Layer 3 of a small transformer language model trained on English Wikipedia (13 layers, counted from 0, width 128).
A neuron's activation on a vector x is squared ReLU(weights . x), where the dot is the dot product.

Input weights of the MLP neurons that the questions are about. A number n stands for n times 0.008.
n46: -26 -36 -37 -5 18 -15 -12 -26 -1 21 -31 14 -48 44 10 -8 2 25 13 -28 47 37 17 -15 -4 -19 -5 -15 -11 -20 14 -19 11 7 -9 63 25 -14 4 3 -61 3 -18 2 33 -7 2 27 3 23 24 23 -6 -41 -12 41 -1 24 1 2 34 31 40 25 19 -21 -19 -16 12 -46 -45 8 18 -33 -11 13 16 -23 -6 4 12 10 -27 21 -1 -26 -16 9 6 1 17 -8 -11 14 -12 11 1 -45 5 -12 -7 44 8 -38 -19 23 -3 20 43 21 13 2 27 5 1 -2 50 -11 -8 9 -3 -6 -8 28 15 3 -7 19
n118: -31 -23 -12 -6 -14 -14 4 -28 -7 -15 27 2 -18 28 6 -4 24 -9 10 -25 -41 -20 7 8 2 -10 46 0 9 13 -58 -14 -30 16 -41 0 -40 15 7 -22 -26 -2 9 44 61 -36 -43 42 -8 11 12 -40 7 -5 -6 49 19 -12 -29 -12 37 -54 26 -16 -2 -5 6 -18 -5 -29 -9 0 13 -5 11 -8 -13 -18 95 -23 -11 -23 -6 -72 28 -30 -28 -42 5 -4 17 19 14 28 -14 23 15 19 32 20 -3 30 38 30 25 53 -2 -23 0 -33 27 8 33 1 -19 26 47 9 -16 -18 13 -29 -23 -11 -39 -32 8 -12
n161: 22 -7 8 34 37 12 -17 27 15 20 12 33 34 19 18 2 20 -35 7 -47 -7 28 15 21 21 -27 2 -22 4 -39 8 58 71 38 -10 -9 -4 -4 -4 2 -27 74 -24 29 2 18 -6 -27 54 -4 -24 25 10 -23 -14 -13 9 16 20 30 41 -10 5 5 -15 -18 -4 -57 3 -8 -53 -56 -8 -4 -9 -1 -28 -40 61 -10 34 22 11 30 17 -21 6 -9 45 -4 7 -60 -9 -23 27 12 -1 31 16 -63 -1 6 -25 -11 1 17 -20 47 57 -31 -30 4 17 57 16 -12 4 -38 -42 24 2 24 -7 38 30 36 -74 -6
n178: 6 12 -59 10 40 89 12 4 -42 -45 -33 6 19 -1 26 19 0 20 3 30 22 -35 -17 9 -22 -38 17 16 22 -29 -52 31 -8 32 -12 28 46 -2 -22 -24 5 14 57 -31 16 -14 -9 16 27 25 1 26 -43 -3 18 -14 -15 -13 7 -18 -40 27 25 -29 10 10 26 -24 22 -63 -49 -62 11 39 18 18 -22 -12 13 -14 -8 -5 -1 18 46 22 17 -32 39 -15 -28 -10 -14 -17 21 -6 11 4 5 -27 -39 2 -51 -19 -31 34 -39 46 -14 -38 18 49 -1 17 53 -32 -10 -20 4 14 30 15 -63 22 34 17 1 4
n179: 13 -32 -18 65 -9 27 -17 -13 19 -53 26 24 52 -1 5 -5 38 1 35 -38 11 -18 42 17 -15 9 29 16 60 -25 1 53 -5 -23 -49 4 -2 -17 -18 -79 6 49 -19 -50 28 -26 -25 12 41 -6 -6 -27 16 -30 31 -13 9 6 37 -11 -37 -17 -17 43 25 -32 -24 -26 10 6 -1 18 26 12 19 -25 43 10 -5 1 -23 -17 27 8 -7 -67 8 -48 34 20 -13 29 -32 34 0 -44 5 -15 6 13 -22 3 -6 13 -1 19 -31 -1 12 -33 11 7 10 1 -18 -14 0 -33 16 -61 -19 -13 -23 -22 -9 -14 31 34
n195: 30 -31 -15 20 20 41 11 -6 -10 -36 -41 31 5 20 5 -12 6 3 12 -38 -6 -5 55 -27 -42 -13 0 -2 37 -19 3 12 26 -8 -39 27 4 -15 -22 -37 6 30 39 -11 -10 -20 23 2 -38 -7 -5 52 -15 1 -6 33 15 27 13 45 4 7 -40 10 -62 -9 -90 -60 5 -44 -3 -15 -17 43 40 59 12 -49 59 6 38 14 -12 26 40 -61 21 12 47 21 13 -14 -22 -25 -14 61 40 36 -34 -48 -26 36 -36 3 20 -10 -7 -6 2 39 -14 35 9 -9 30 9 15 -40 -17 28 2 -8 -10 1 47 2 -77 18
n218: -2 28 -24 -19 5 31 -74 -12 -15 -14 23 29 4 -11 -4 -6 -15 -24 43 3 -19 4 5 31 -26 41 -31 -45 30 33 20 2 33 -32 -7 36 -45 40 -39 1 12 65 -45 -14 -25 -3 -10 -32 18 -41 23 25 -8 -6 -21 13 12 28 17 -9 41 27 13 33 3 -18 -58 -25 35 6 -32 3 14 -12 -4 13 11 -4 21 -13 -36 -54 5 26 33 9 24 8 -8 5 18 -20 -28 5 -5 10 2 -10 -18 -48 1 33 -18 -39 39 16 -49 39 32 -6 49 -7 56 37 -19 -27 53 -5 7 1 -29 17 -7 17 48 -1 16 47
n239: -27 -63 12 5 -24 17 -12 -47 6 -17 -7 61 3 40 13 7 15 37 19 -10 4 8 14 16 6 3 18 29 4 -39 5 18 2 37 10 -23 34 1 1 -11 23 -37 34 -12 61 -6 -17 10 39 -1 15 18 -16 -1 57 31 9 43 26 -22 -26 -20 14 -26 -11 35 -57 20 32 -26 -15 4 31 31 13 16 -21 -22 14 -30 26 49 -5 -14 72 -31 1 -38 10 14 -9 -37 25 33 8 -45 12 16 -11 -23 -21 -10 -30 29 50 4 -1 8 32 37 31 31 25 -32 32 -10 -2 -14 5 14 10 -16 -16 12 -13 5 22 -20
n283: 7 -18 11 34 5 17 -13 -13 -15 -20 41 -4 -7 60 -2 -2 -5 15 36 -1 -48 -29 10 -32 -8 5 5 22 56 37 -57 -10 14 75 -31 19 -32 -10 -6 3 -27 13 0 -56 -12 -6 1 -9 35 -62 9 -4 -4 -6 -3 4 22 -5 37 13 -23 -21 -14 60 7 -15 -27 -48 14 6 -4 -5 41 -39 11 16 -11 -22 11 -75 -28 8 -10 29 -8 -15 53 12 11 48 -21 -2 -30 5 14 -38 11 -51 -46 34 -56 44 34 -29 37 42 30 18 38 -13 15 -22 41 -19 12 -2 24 -14 26 -29 -8 -4 -4 7 -15 -35 -27 -41
n355: -12 20 15 -21 -16 3 -20 -26 3 -17 24 -13 37 23 10 -16 21 -10 21 -30 -45 -62 -2 -18 0 -11 -7 -43 20 27 15 49 53 29 29 -10 -30 -7 -36 10 -36 -12 -6 3 39 -10 -60 3 29 -33 47 -2 -4 -21 1 20 8 12 -14 -17 8 -62 -24 2 -4 31 18 -6 13 -6 3 -4 32 -35 28 -4 -18 -7 -12 -10 -40 -25 -42 -6 -11 5 -39 4 -6 18 12 11 -6 2 14 -13 18 41 39 11 -47 33 -31 43 9 -7 50 10 31 -10 37 11 5 32 2 1 17 -1 -20 -3 -21 36 -54 9 25 -21 28 -16
n417: 63 1 31 -3 8 12 -50 4 -40 -4 -14 -6 2 -3 12 12 9 1 17 -28 38 -17 39 -22 -42 -36 -13 -8 0 -35 -40 -2 -8 22 -11 38 31 33 -15 12 -10 -8 6 -31 18 3 -17 21 -13 -32 54 -2 -45 -12 -23 24 18 28 72 -5 13 4 -19 0 -13 -21 6 30 13 -8 9 -8 21 1 63 -6 31 -11 -15 3 -29 -6 -22 -4 26 -2 -47 -5 47 26 1 5 5 -38 4 53 14 28 -25 -20 -22 30 1 -33 6 11 -33 -11 4 27 1 62 55 -29 -8 6 35 14 -15 1 -8 4 -6 -14 19 -18 -2 2
n432: -34 -43 -29 5 60 21 -5 80 44 -14 -19 -10 -25 7 23 12 -6 -17 -4 -17 15 17 -30 31 5 -46 -10 4 7 36 -25 50 11 13 -17 18 6 22 13 9 -18 0 -22 -26 -25 6 28 -14 56 -45 9 8 -35 -17 16 -11 26 3 60 3 2 17 12 5 30 4 -28 -25 13 -31 -17 -45 34 28 2 -5 38 -35 -20 -25 16 -21 -21 16 -18 12 44 -12 8 15 -31 -39 1 -15 -13 -43 10 4 55 -53 -16 21 -22 3 -37 17 -9 19 4 -13 31 -8 -2 16 22 -56 6 -1 -34 17 -13 21 -18 22 15 8 -2 18
n457: 43 -20 17 -25 -12 5 -73 7 21 -3 -1 3 41 22 5 -18 20 18 -2 -29 -2 -12 -18 -24 16 -21 -10 -13 47 -24 2 46 16 -16 -6 -19 30 -8 1 -3 -26 -8 1 26 14 -15 9 4 -38 7 -28 32 -2 -23 37 -2 31 43 -39 31 27 6 9 13 20 32 12 -3 7 -7 4 -43 13 -4 9 7 41 25 3 -31 22 -21 16 -20 31 42 -4 15 19 7 -6 -6 7 18 -33 -39 52 -31 17 3 -26 -7 -16 -32 -44 25 11 -1 -10 -19 -12 50 11 27 -15 -8 40 -5 -10 -30 6 -21 19 -34 -2 5 -10 2
n665: 20 9 -30 20 43 11 -37 16 40 -2 17 -20 17 25 -14 13 4 -17 -9 -20 -10 -62 -29 -12 -12 20 22 -44 0 -14 2 45 5 5 5 -43 -15 4 -43 32 -52 0 24 -22 18 -7 -3 35 18 -4 28 11 5 0 -15 -10 39 20 15 27 38 -32 9 -37 31 26 -39 24 1 -14 -21 -48 35 -16 12 16 -6 -62 -6 -18 -13 -24 -32 -1 8 0 4 -1 -6 34 -6 -48 -29 -49 27 29 19 24 -7 1 -3 50 -22 31 4 6 -69 -1 1 35 9 30 -7 7 8 -10 -13 -25 -5 -4 24 35 -43 27 -10 -30 -54 -15
n678: 30 -31 9 39 -22 54 1 14 2 -55 -13 -21 -16 8 -10 -5 -13 15 36 1 -18 -43 26 20 15 13 39 -11 -1 9 10 -32 -16 16 -33 27 51 5 15 -7 9 13 1 -12 -16 -12 -77 22 -31 -40 13 -45 -12 -51 1 -12 22 26 17 7 -18 -3 -3 9 -5 -5 13 12 8 8 1 11 17 16 58 4 -30 16 45 -15 20 8 2 -10 29 -10 5 10 -9 45 -22 10 13 3 -38 19 37 -13 -10 2 -39 -33 -3 -52 -1 -9 1 23 -8 14 -9 -33 39 -29 5 -4 41 1 -25 -30 15 16 -8 -1 -42 -42 11 16
n686: 22 14 -22 16 -19 8 -23 5 -19 16 -25 -28 -31 8 -4 -42 22 24 19 -11 -52 -12 46 1 -34 -16 16 -11 13 13 20 -8 12 7 3 13 27 -7 -22 -6 11 4 0 3 -31 -40 -2 12 -23 7 14 -27 -3 -11 -2 39 -1 56 35 9 -31 3 -19 23 9 21 10 20 30 -28 1 11 18 23 -30 24 8 3 36 -18 -55 -11 29 21 5 -2 -48 1 23 12 -1 -42 -25 9 -37 -47 18 -13 9 29 -3 -28 35 -10 54 25 16 19 -6 -17 25 20 5 40 43 -2 12 16 27 25 -18 -30 21 -31 -10 12 -40 -29
n696: -14 38 0 -15 -52 -15 -93 -19 20 -7 24 -28 -10 8 27 -34 -29 33 16 10 41 -9 0 -20 17 27 78 -30 11 9 -9 -14 67 -38 13 -14 -13 27 48 -8 -5 -26 -16 37 11 8 -10 36 35 3 17 -37 -2 -25 -25 50 50 18 -15 11 3 -24 23 14 -4 8 17 8 26 -16 0 -1 36 29 -22 48 24 -12 22 -40 -17 2 -4 -30 10 -18 52 -10 0 58 -31 30 46 -18 -42 17 42 6 51 11 -3 -1 -14 31 18 -27 -31 6 -15 33 8 2 -12 16 16 -1 -2 -8 -37 -31 -13 -27 -2 -57 -1 -32 9 19
n751: 6 -16 9 -41 5 19 -49 -2 13 -65 -26 2 16 14 63 3 5 23 12 -22 1 -28 4 5 -21 -9 2 5 18 8 -17 19 32 -3 16 -9 -10 -32 -37 -36 -11 -9 -6 -10 8 8 26 -8 -68 -23 23 39 -22 -13 -2 25 -11 9 20 10 -30 13 -2 12 -13 -4 -36 -18 6 -32 -19 -28 20 44 27 -6 33 -40 -5 3 -24 -57 -30 -3 -9 -5 10 22 -7 -16 -19 -17 3 -22 -10 21 15 33 11 -20 4 -12 -37 26 -14 0 16 2 55 26 -15 62 10 37 23 8 50 13 -19 12 4 -4 -11 -26 25 17 -19 -25
n803: 13 -4 13 42 0 64 -10 -25 30 -16 0 -4 -28 -7 0 -39 4 15 48 -13 15 4 -3 3 -9 20 -15 4 6 -5 20 -29 -6 -11 41 -6 -38 -38 43 -13 -15 -6 -8 -12 -38 2 -15 34 0 -19 27 -4 -59 -21 -34 0 78 -1 6 -27 10 14 48 -14 6 -28 -24 9 5 -9 26 24 50 7 37 20 14 -51 -12 -22 -12 21 -5 -62 25 -25 16 22 56 16 21 -19 -21 -37 2 0 18 25 -11 -23 -25 -37 -5 -23 -2 11 -31 -48 -3 32 -1 25 -3 -10 13 -56 16 -22 10 28 6 -28 -34 -24 17 -17 -5 21
n816: 36 -18 11 -13 26 52 7 -33 -33 10 -1 4 10 46 38 -47 -14 13 28 -6 45 -26 44 -16 20 -11 3 -31 11 6 -5 -19 24 -7 36 -17 24 37 -16 15 -46 1 13 -46 -11 -41 53 -20 -11 -4 -3 31 4 0 -6 -1 -27 19 -15 6 -11 5 11 38 17 -25 -16 1 18 -2 -35 -8 2 -7 23 -10 26 11 11 -38 -55 -11 -12 -1 53 7 6 -4 53 -9 -6 6 -4 -4 14 15 -3 3 -5 -33 -43 2 -17 45 -20 -18 -47 73 75 24 -32 27 5 30 37 44 26 -8 11 -17 29 7 -20 31 16 -2 -39 -15
n824: 33 10 -9 -23 3 12 -47 0 -60 9 -22 -25 -7 31 8 -5 44 -15 2 -44 19 -16 53 19 -15 -9 -23 8 37 27 27 -5 18 1 5 13 -12 37 -8 43 -31 9 5 -24 -21 3 -30 -7 -3 -76 9 10 21 -29 3 -11 27 5 34 -26 18 13 16 -22 16 12 -5 -12 -3 2 -6 -9 19 -12 -37 2 13 -48 31 -19 16 -7 -17 -17 -19 -18 -3 -15 39 15 -5 -62 18 -18 1 12 26 -4 -20 4 -23 -2 -15 -30 -5 13 -28 -7 4 45 -13 21 -1 -8 -7 -30 -7 -3 10 -30 -13 -6 -14 -3 -13 -47 1 -10

Each question shows a token from some text and the vector x that enters the MLP there. A number n stands for n times 0.086.

"and": -21 5 13 14 6 -9 2 -12 0 20 14 1 1 -13 17 16 6 0 -8 3 28 8 -9 -4 7 16 -1 -2 1 1 -4 1 -11 -12 13 9 4 17 -4 16 18 -22 0 -12 10 6 0 -8 22 10 -6 2 -2 15 -5 -10 -23 5 -5 -5 11 19 5 4 -11 18 0 -16 -16 5 12 -19 -18 -7 -5 -21 -6 1 1 5 -4 -11 11 22 6 11 -5 19 13 -39 7 12 -6 2 2 1 -28 -4 -6 2 8 27 10 -3 -10 -11 2 5 15 8 -5 -17 2 -9 4 1 3 7 -1 6 0 15 -13 12 1 -19 -1 1
The two highest activations, in order: n816, n46

".": 2 6 8 -9 -4 -3 -4 1 -24 12 -3 3 -12 0 -8 -3 -4 -5 -22 1 7 -2 1 13 -11 -1 -26 0 12 -3 2 -19 8 -2 8 -4 -6 6 4 -1 -7 4 0 2 1 38 1 1 3 4 10 -3 18 -16 -22 -17 1 -14 -6 -3 -2 2 7 0 3 13 -4 -8 -52 6 5 6 -21 -5 -8 -4 7 -1 -1 32 -7 1 -9 7 -8 13 10 -6 12 8 -1 1 22 -1 -8 -2 -13 -8 -2 6 0 -12 -5 -10 -17 6 -3 -11 -9 1 7 -3 -28 -21 9 3 -5 -8 33 0 -1 -2 19 -2 0 -16 7 12
Which neuron fires most, and how strongly? n824, at about 21

"al": -14 3 28 0 1 0 -13 -14 -5 -15 4 -18 4 0 -1 2 12 13 -27 6 16 -2 -6 -1 22 21 -18 -2 -3 1 0 -2 5 -9 17 -6 -1 -17 -10 0 20 -14 -6 8 10 -4 -10 -14 -4 9 2 18 6 12 2 -14 -3 8 10 -9 0 22 -8 16 3 5 14 10 -17 -5 -6 1 4 -9 9 -4 5 9 -21 1 11 -4 -8 8 1 6 -4 21 -3 -50 -7 9 7 -9 11 1 12 4 0 -4 1 -1 2 10 -18 -15 28 -14 -6 -1 -7 -6 -21 -6 -5 6 11 22 16 2 6 -11 -5 2 11 0 17 3
The three highest activations, in order: n751, n457, n355

"es": 17 -12 -1 -1 0 -1 5 1 2 -13 -2 -8 0 -11 -29 -1 -1 8 -10 -3 11 11 8 5 14 -2 -11 27 -6 -8 9 7 -12 -4 -12 -7 17 7 -14 1 14 19 -13 -4 -3 5 7 -6 -6 -10 2 -2 6 10 15 -2 -6 -2 4 10 1 13 -16 9 9 -3 16 13 -53 11 2 22 -19 10 9 -10 2 1 1 43 -2 19 16 12 3 -12 -2 12 12 -3 -8 0 -2 4 7 9 -18 1 -10 13 13 -1 1 9 -13 -16 2 -14 8 5 -7 16 -2 -20 2 -3 0 -12 10 -14 -5 -3 13 4 1 -14 -4 -4
The neuron with the highest activation: n179

"id": -16 19 23 10 -6 -13 3 4 -5 9 -3 -9 21 -20 12 -4 10 -2 -27 24 9 6 -4 -4 18 10 -15 20 2 7 -4 -1 -8 1 -3 6 6 -9 -13 -3 27 19 2 -23 7 -3 5 7 17 4 -7 -7 -1 3 22 1 -6 -13 -16 -2 -4 20 26 1 12 -3 2 0 -13 5 8 11 -3 15 7 10 -10 16 -6 -2 14 -2 10 1 -7 5 -4 10 -12 -45 -8 5 10 5 8 -5 -4 6 7 12 13 -6 -11 3 -5 -15 18 -6 -1 -12 -3 -9 -21 20 6 -7 -5 4 14 8 -16 -5 3 -8 3 -1 11 2
The neuron with the highest activation: n178

" larg": 3 -9 18 2 -12 -9 10 1 2 16 11 -4 13 -16 -5 -12 22 5 10 10 1 5 2 3 28 16 10 9 1 -3 -6 -10 -1 12 -8 -13 -4 1 8 -16 -14 -14 -10 12 3 15 7 3 -5 4 -22 -5 -7 17 17 -9 2 -16 20 -16 10 21 4 -3 6 -10 -5 -6 -19 -4 18 5 -36 2 6 -8 -17 13 -7 27 15 -2 7 -9 5 -2 3 0 -16 -4 3 5 16 5 -1 -21 -5 18 -6 5 -14 -22 -16 14 -5 -6 10 -13 -8 5 -6 6 -4 -14 -11 -2 -17 1 3 15 -4 -7 29 -7 8 -2 -8 11
The neuron with the highest activation: n239

" prom": -11 -8 -3 0 8 -3 10 11 9 6 0 10 -1 11 -19 -1 7 -6 -3 30 -7 17 -7 -13 25 -5 -20 7 -12 20 9 -1 3 6 -6 -4 -13 -17 2 -17 3 -4 -10 9 -8 -5 -6 -2 6 -7 -9 4 -9 36 -5 -7 -23 -19 -5 -5 -19 2 0 -8 -5 9 -14 -16 -19 7 7 4 4 -19 -5 11 -9 3 5 4 -20 -4 10 0 -9 -2 5 6 14 -3 13 11 24 9 8 -1 -30 -1 -14 19 4 3 25 4 8 3 14 -5 -10 11 -2 -1 -4 -19 2 5 -20 -7 -10 25 13 10 17 6 12 -15 -5 -3
Which neuron fires most, and how strongly? n283, at about 2.8

"as": -4 0 28 7 -1 -2 9 1 -7 3 -5 -14 -14 -5 -12 7 -8 9 -31 17 19 -5 1 -6 4 -9 -4 8 -17 5 -23 -5 -9 -3 22 -3 4 -16 11 -4 15 0 -2 -17 7 5 10 6 8 14 1 2 6 1 -9 -36 -7 -27 -4 -14 -5 17 -4 4 -10 10 -14 0 -14 9 7 12 0 8 9 -8 -13 -1 -21 5 19 18 -6 3 -6 -13 14 17 13 -31 3 -2 -13 -17 10 5 -5 8 9 14 13 10 1 -2 -18 -12 9 -5 6 11 -2 -4 -2 -15 -15 -4 1 19 -9 3 -3 -25 3 10 5 6 6 7
Which neuron fires most, and how strongly? n803, at about 1.1

"ab": -21 -8 11 -12 2 -9 3 -6 -12 17 -1 -6 -1 -13 1 9 5 -4 -12 18 24 10 3 1 16 3 -7 5 -17 4 10 -3 10 -2 13 -12 17 -7 -2 -5 29 -18 5 10 8 20 1 0 1 10 -12 5 28 6 20 -23 -18 6 -12 -1 -16 5 -3 -11 2 16 9 12 -8 2 17 18 -1 19 1 6 16 6 -14 -1 11 12 9 0 -4 3 11 2 4 -18 -9 -3 -1 -1 11 -11 0 -12 1 6 6 0 -10 -13 3 -14 13 1 -13 0 -2 2 -27 -15 1 -2 5 8 9 -9 -18 -25 35 -7 -2 -3 22 -8
The neuron with the highest activation: n239

"oy": 5 9 -11 13 0 -14 -9 -6 -6 7 -5 12 -4 -20 -13 -3 0 -1 -18 4 13 11 -5 -6 12 -5 -19 22 -2 9 1 -1 -14 -2 5 19 1 25 -5 15 17 -12 -15 -16 10 20 -16 -16 -11 25 -6 -6 -11 27 -20 -10 -16 -3 6 -9 1 -6 16 -9 14 3 1 3 -16 -5 12 11 -22 1 5 5 -4 -14 1 35 -1 -12 7 9 13 -12 -6 -3 -13 -10 9 18 4 0 -2 7 -28 -12 4 -10 18 -13 11 -2 6 7 -3 -6 -5 3 7 3 -3 6 -10 -2 -9 2 -26 8 -14 10 -6 6 4 -16 -4 -4
The neuron with the highest activation: n417

" qu": 3 17 -2 -3 0 -1 -7 9 0 -2 15 5 5 1 -10 -2 17 -16 2 5 -3 8 -8 6 5 -15 -7 2 -4 0 18 0 21 12 -1 -7 -15 -14 -24 -5 7 8 -19 5 -7 27 4 27 -5 15 -8 5 2 22 1 -4 -10 -16 -4 -25 5 12 14 5 -1 18 -10 -9 2 8 22 -10 -14 1 -18 6 -27 14 -23 19 10 -2 4 8 -26 4 -8 17 -6 -15 5 -3 17 2 3 3 -19 -3 -20 15 11 18 3 4 -16 0 14 6 -3 -10 16 9 -5 -6 8 8 -14 3 13 23 -12 5 4 12 5 0 -5 -5
The neuron with the highest activation: n161

"e": 6 -1 -13 6 -6 5 -3 2 10 -4 8 -28 3 0 -17 -14 -21 1 -28 -3 11 18 -9 6 4 18 -3 19 0 -2 -2 -5 -12 -16 -1 -1 18 -5 4 3 14 3 11 -6 -1 10 4 3 -22 2 21 -14 -9 19 5 -10 -12 -25 -3 1 2 11 -17 -9 3 8 -1 18 -21 14 -9 -2 4 9 -2 -13 -5 4 -4 11 6 1 7 22 3 -15 0 12 -7 7 13 3 21 -5 23 33 -18 -9 -1 1 17 -5 -7 5 -1 -2 20 0 -10 3 6 -15 -7 -21 6 8 -11 1 -9 -1 -10 1 -8 12 -12 -32 3 -5
The neuron with the highest activation: n678

"ax": -6 -1 20 -3 0 -6 -1 -15 -37 -6 -23 -9 3 -5 -16 -5 5 2 -6 5 13 1 -9 5 8 -5 1 7 -8 -11 6 8 7 -3 -5 11 8 -7 2 6 2 20 8 -18 -5 0 0 10 -6 5 -2 -4 17 19 -2 17 -1 -16 -21 10 -5 16 2 7 6 -7 -1 -1 -28 4 2 30 -13 12 -12 7 -2 1 5 5 -2 21 7 12 -5 5 7 18 16 -17 25 -2 -8 -5 2 2 -19 2 -8 15 14 5 6 18 -10 -18 -21 4 -4 10 -2 14 -10 -13 9 17 -6 24 -11 15 4 -25 8 -1 4 -23 12 -1
The two highest activations, in order: n816, n195

" line": 13 -1 -6 -14 5 -1 12 -6 -2 3 -19 -5 -15 -14 -6 -16 7 2 10 3 0 -3 -20 -1 7 10 -13 4 8 10 9 -15 8 -13 10 11 -3 2 18 -9 -7 -4 18 2 -13 0 -9 -4 4 11 -16 5 -1 21 2 4 -11 -35 3 -13 5 16 -10 1 -11 -18 -14 6 -38 -2 19 15 -25 9 -5 -10 -19 -10 0 19 1 6 0 -12 -4 -13 4 13 10 -16 11 12 0 6 7 -12 -10 5 -26 -9 10 3 -8 3 7 -4 5 1 -19 -5 4 -3 -14 -7 8 -1 -16 13 12 29 -8 -17 10 0 -11 -4 -1 16
The two highest activations, in order: n803, n195

"ut": -5 -12 8 -7 -2 -11 6 -12 -1 22 0 -4 -2 -3 3 6 -3 -9 -14 7 -3 16 -5 1 6 4 5 10 5 2 13 -22 10 -22 18 2 -21 -3 7 25 13 -2 2 -7 -2 -2 -3 -2 -10 2 11 0 13 7 -19 5 -19 5 -2 1 -1 12 -2 7 30 17 -5 2 -21 -13 19 17 -11 -1 -1 -13 17 -6 -12 13 17 -10 23 -10 1 12 -9 36 -7 -32 3 -7 -11 1 -20 10 -11 -18 -2 13 18 7 2 -19 -10 -8 9 2 -3 -4 -11 -3 1 -4 -25 0 9 11 9 11 2 -7 0 17 -6 -10 -4 -6
The neuron with the highest activation: n46

" they": 5 -1 2 -6 10 6 18 13 -18 6 -16 -4 -18 3 5 0 4 9 -12 -6 -4 24 1 3 10 -7 0 -1 0 2 8 -17 7 -2 5 7 -8 2 -10 -2 9 4 -1 -1 0 8 9 10 6 7 5 7 -14 22 -5 -11 -1 10 15 -20 8 1 0 4 -17 0 12 6 -44 3 18 0 -17 6 -3 1 -11 -5 12 40 -12 4 -14 0 -9 -17 4 25 -13 -6 -15 -13 -4 9 -2 -7 -4 7 -15 -2 3 2 13 9 -25 -17 18 2 -4 -10 -3 18 -1 -31 -2 17 -14 12 3 19 -1 0 -11 -7 -15 -1 -5 10
Which neuron fires most, and how strongly? n195, at about 0.74

"om": -14 7 22 -7 -2 8 -4 -2 -4 -3 8 8 8 -10 14 12 -6 14 -16 16 -1 0 5 -9 30 -6 -17 11 3 1 2 11 -3 10 15 12 -9 -9 0 -10 14 -2 -7 -2 25 9 6 12 -21 8 25 -5 5 12 -1 2 -8 4 -3 1 -6 2 -17 7 -6 8 4 -3 -24 12 -6 6 -8 -2 -10 -5 7 22 -1 6 17 -15 22 2 -19 24 9 18 -10 -37 -1 -8 18 1 -19 1 11 -1 -1 8 13 -13 11 3 -12 -10 12 11 8 3 4 19 -7 4 17 2 -12 10 25 -13 9 5 -4 -6 -7 -9 -15 0
The two highest activations, in order: n751, n457

"ile": -1 6 31 -2 6 0 -1 -14 3 -19 -1 1 12 1 -7 13 13 12 1 -10 -12 23 0 18 15 10 -13 8 10 -2 -1 -2 10 -10 -8 7 18 -2 -3 4 1 -4 -15 -2 2 2 -4 24 24 -2 0 -11 -18 9 3 -1 0 -3 -9 10 -11 -12 5 -5 15 -8 3 6 -32 15 10 12 -14 1 -19 -15 0 11 3 19 -5 11 7 15 -18 -8 3 -4 -8 4 1 24 -1 15 -9 -4 -16 -10 8 13 12 -22 13 6 -8 15 -3 -12 -27 -13 1 -16 -14 -11 6 5 -12 7 -10 -10 2 -8 6 11 8 -18 27 12
Which neuron fires most, and how strongly? n179, at about 24

"und": -3 -1 15 11 4 -18 -3 -19 1 28 16 3 11 -11 -7 17 8 -10 -14 -8 -12 12 -1 5 0 6 3 -6 9 -7 14 -2 0 23 -2 -15 -9 12 -9 8 7 12 -2 9 -19 1 -6 -11 -2 14 -10 -4 4 23 8 -6 -5 -3 8 -14 13 14 -2 5 -13 -5 6 1 -12 22 -9 -16 -17 1 -13 -19 -2 5 5 7 14 6 19 14 -9 6 -1 29 5 -18 19 -4 -6 7 5 -9 -50 0 0 -12 6 9 -18 -6 -2 10 -4 -10 12 -11 -14 7 -2 9 -13 2 -17 1 14 2 -4 5 13 15 7 -4 8 -4
Which neuron fires most, and how strongly? n161, at about 44

"so": -26 -3 1 -17 -8 -1 15 -8 10 -6 -7 -19 -3 -11 -4 6 12 11 -2 12 0 3 0 16 8 8 13 12 -12 0 17 -21 -5 -15 13 13 8 -8 9 21 24 -10 -2 -5 -7 5 9 4 -5 -5 1 7 -8 14 12 -2 1 10 -6 3 7 -6 9 8 8 14 9 -5 -40 14 12 16 -9 -14 -2 -9 7 0 6 13 -5 8 -1 2 -16 15 13 14 -21 -5 12 10 -2 -2 -7 -8 -20 -20 0 5 22 -3 20 4 -8 0 -3 4 -1 3 2 -3 0 -29 8 2 -3 -5 -26 -7 -16 -10 12 19 -13 -17 15 -11
Which neuron fires most, and how strongly? n678, at about 0.011

" while": -1 11 -4 -19 -10 -7 10 -10 -8 -8 -12 -4 -5 -5 19 1 0 12 -11 3 6 16 9 6 -12 -2 10 9 7 23 17 -2 -4 -6 7 1 5 -8 3 -16 9 -15 10 10 1 10 -13 0 -2 7 0 5 3 7 -12 0 -13 -7 -3 -7 -8 -12 -8 11 16 8 1 5 -54 -6 14 -11 -21 -2 13 -12 6 -8 -3 44 -13 5 -15 -17 -22 -8 -1 24 2 -1 20 3 0 7 -9 -3 -14 5 -3 20 0 -7 -14 1 -4 -11 18 -1 -10 0 5 -3 2 12 3 2 -17 22 -2 1 -8 -3 -1 -15 -4 -7 8 11
The two highest activations, in order: n751, n355

"ire": 6 20 11 -15 12 0 -4 -15 21 8 -15 -8 14 -5 9 6 10 2 11 13 5 16 1 -7 30 17 6 -15 12 8 8 12 6 -34 6 8 -5 -2 -5 10 0 -15 4 13 14 15 7 0 4 12 3 -2 -5 11 -6 2 -7 -12 -8 6 -1 -3 2 5 10 -17 2 -6 -42 2 -8 7 -13 17 -6 -14 2 14 -1 10 1 -7 4 2 -5 10 4 -1 5 -22 13 20 -12 -9 -9 -3 -28 4 3 6 34 12 5 7 -10 -7 -2 6 -1 -1 -7 -12 -3 1 8 5 -11 5 -8 -2 -4 4 14 -4 1 -30 12 15
The neuron with the highest activation: n696

"s)": -8 -3 -1 -5 -11 3 7 -2 -12 3 2 11 -3 -8 -18 2 3 3 -17 13 8 1 -10 -7 9 8 0 14 15 -8 -2 -4 -12 -7 -9 6 -3 -6 -11 4 6 -5 1 -2 -2 11 -7 -16 5 0 -4 -10 10 -6 -4 6 1 -18 16 4 -9 21 -18 13 -3 -8 8 -5 -48 18 -5 3 -43 12 -11 -3 -12 2 -2 16 2 1 -2 14 -3 -9 8 -2 12 5 -14 1 -9 -4 3 -10 -4 7 -8 24 -3 2 20 -20 -16 -7 1 -1 -11 5 -4 -5 16 -46 9 9 8 13 19 -7 -13 -1 5 -6 -14 -2 -7 10
The two highest activations, in order: n283, n678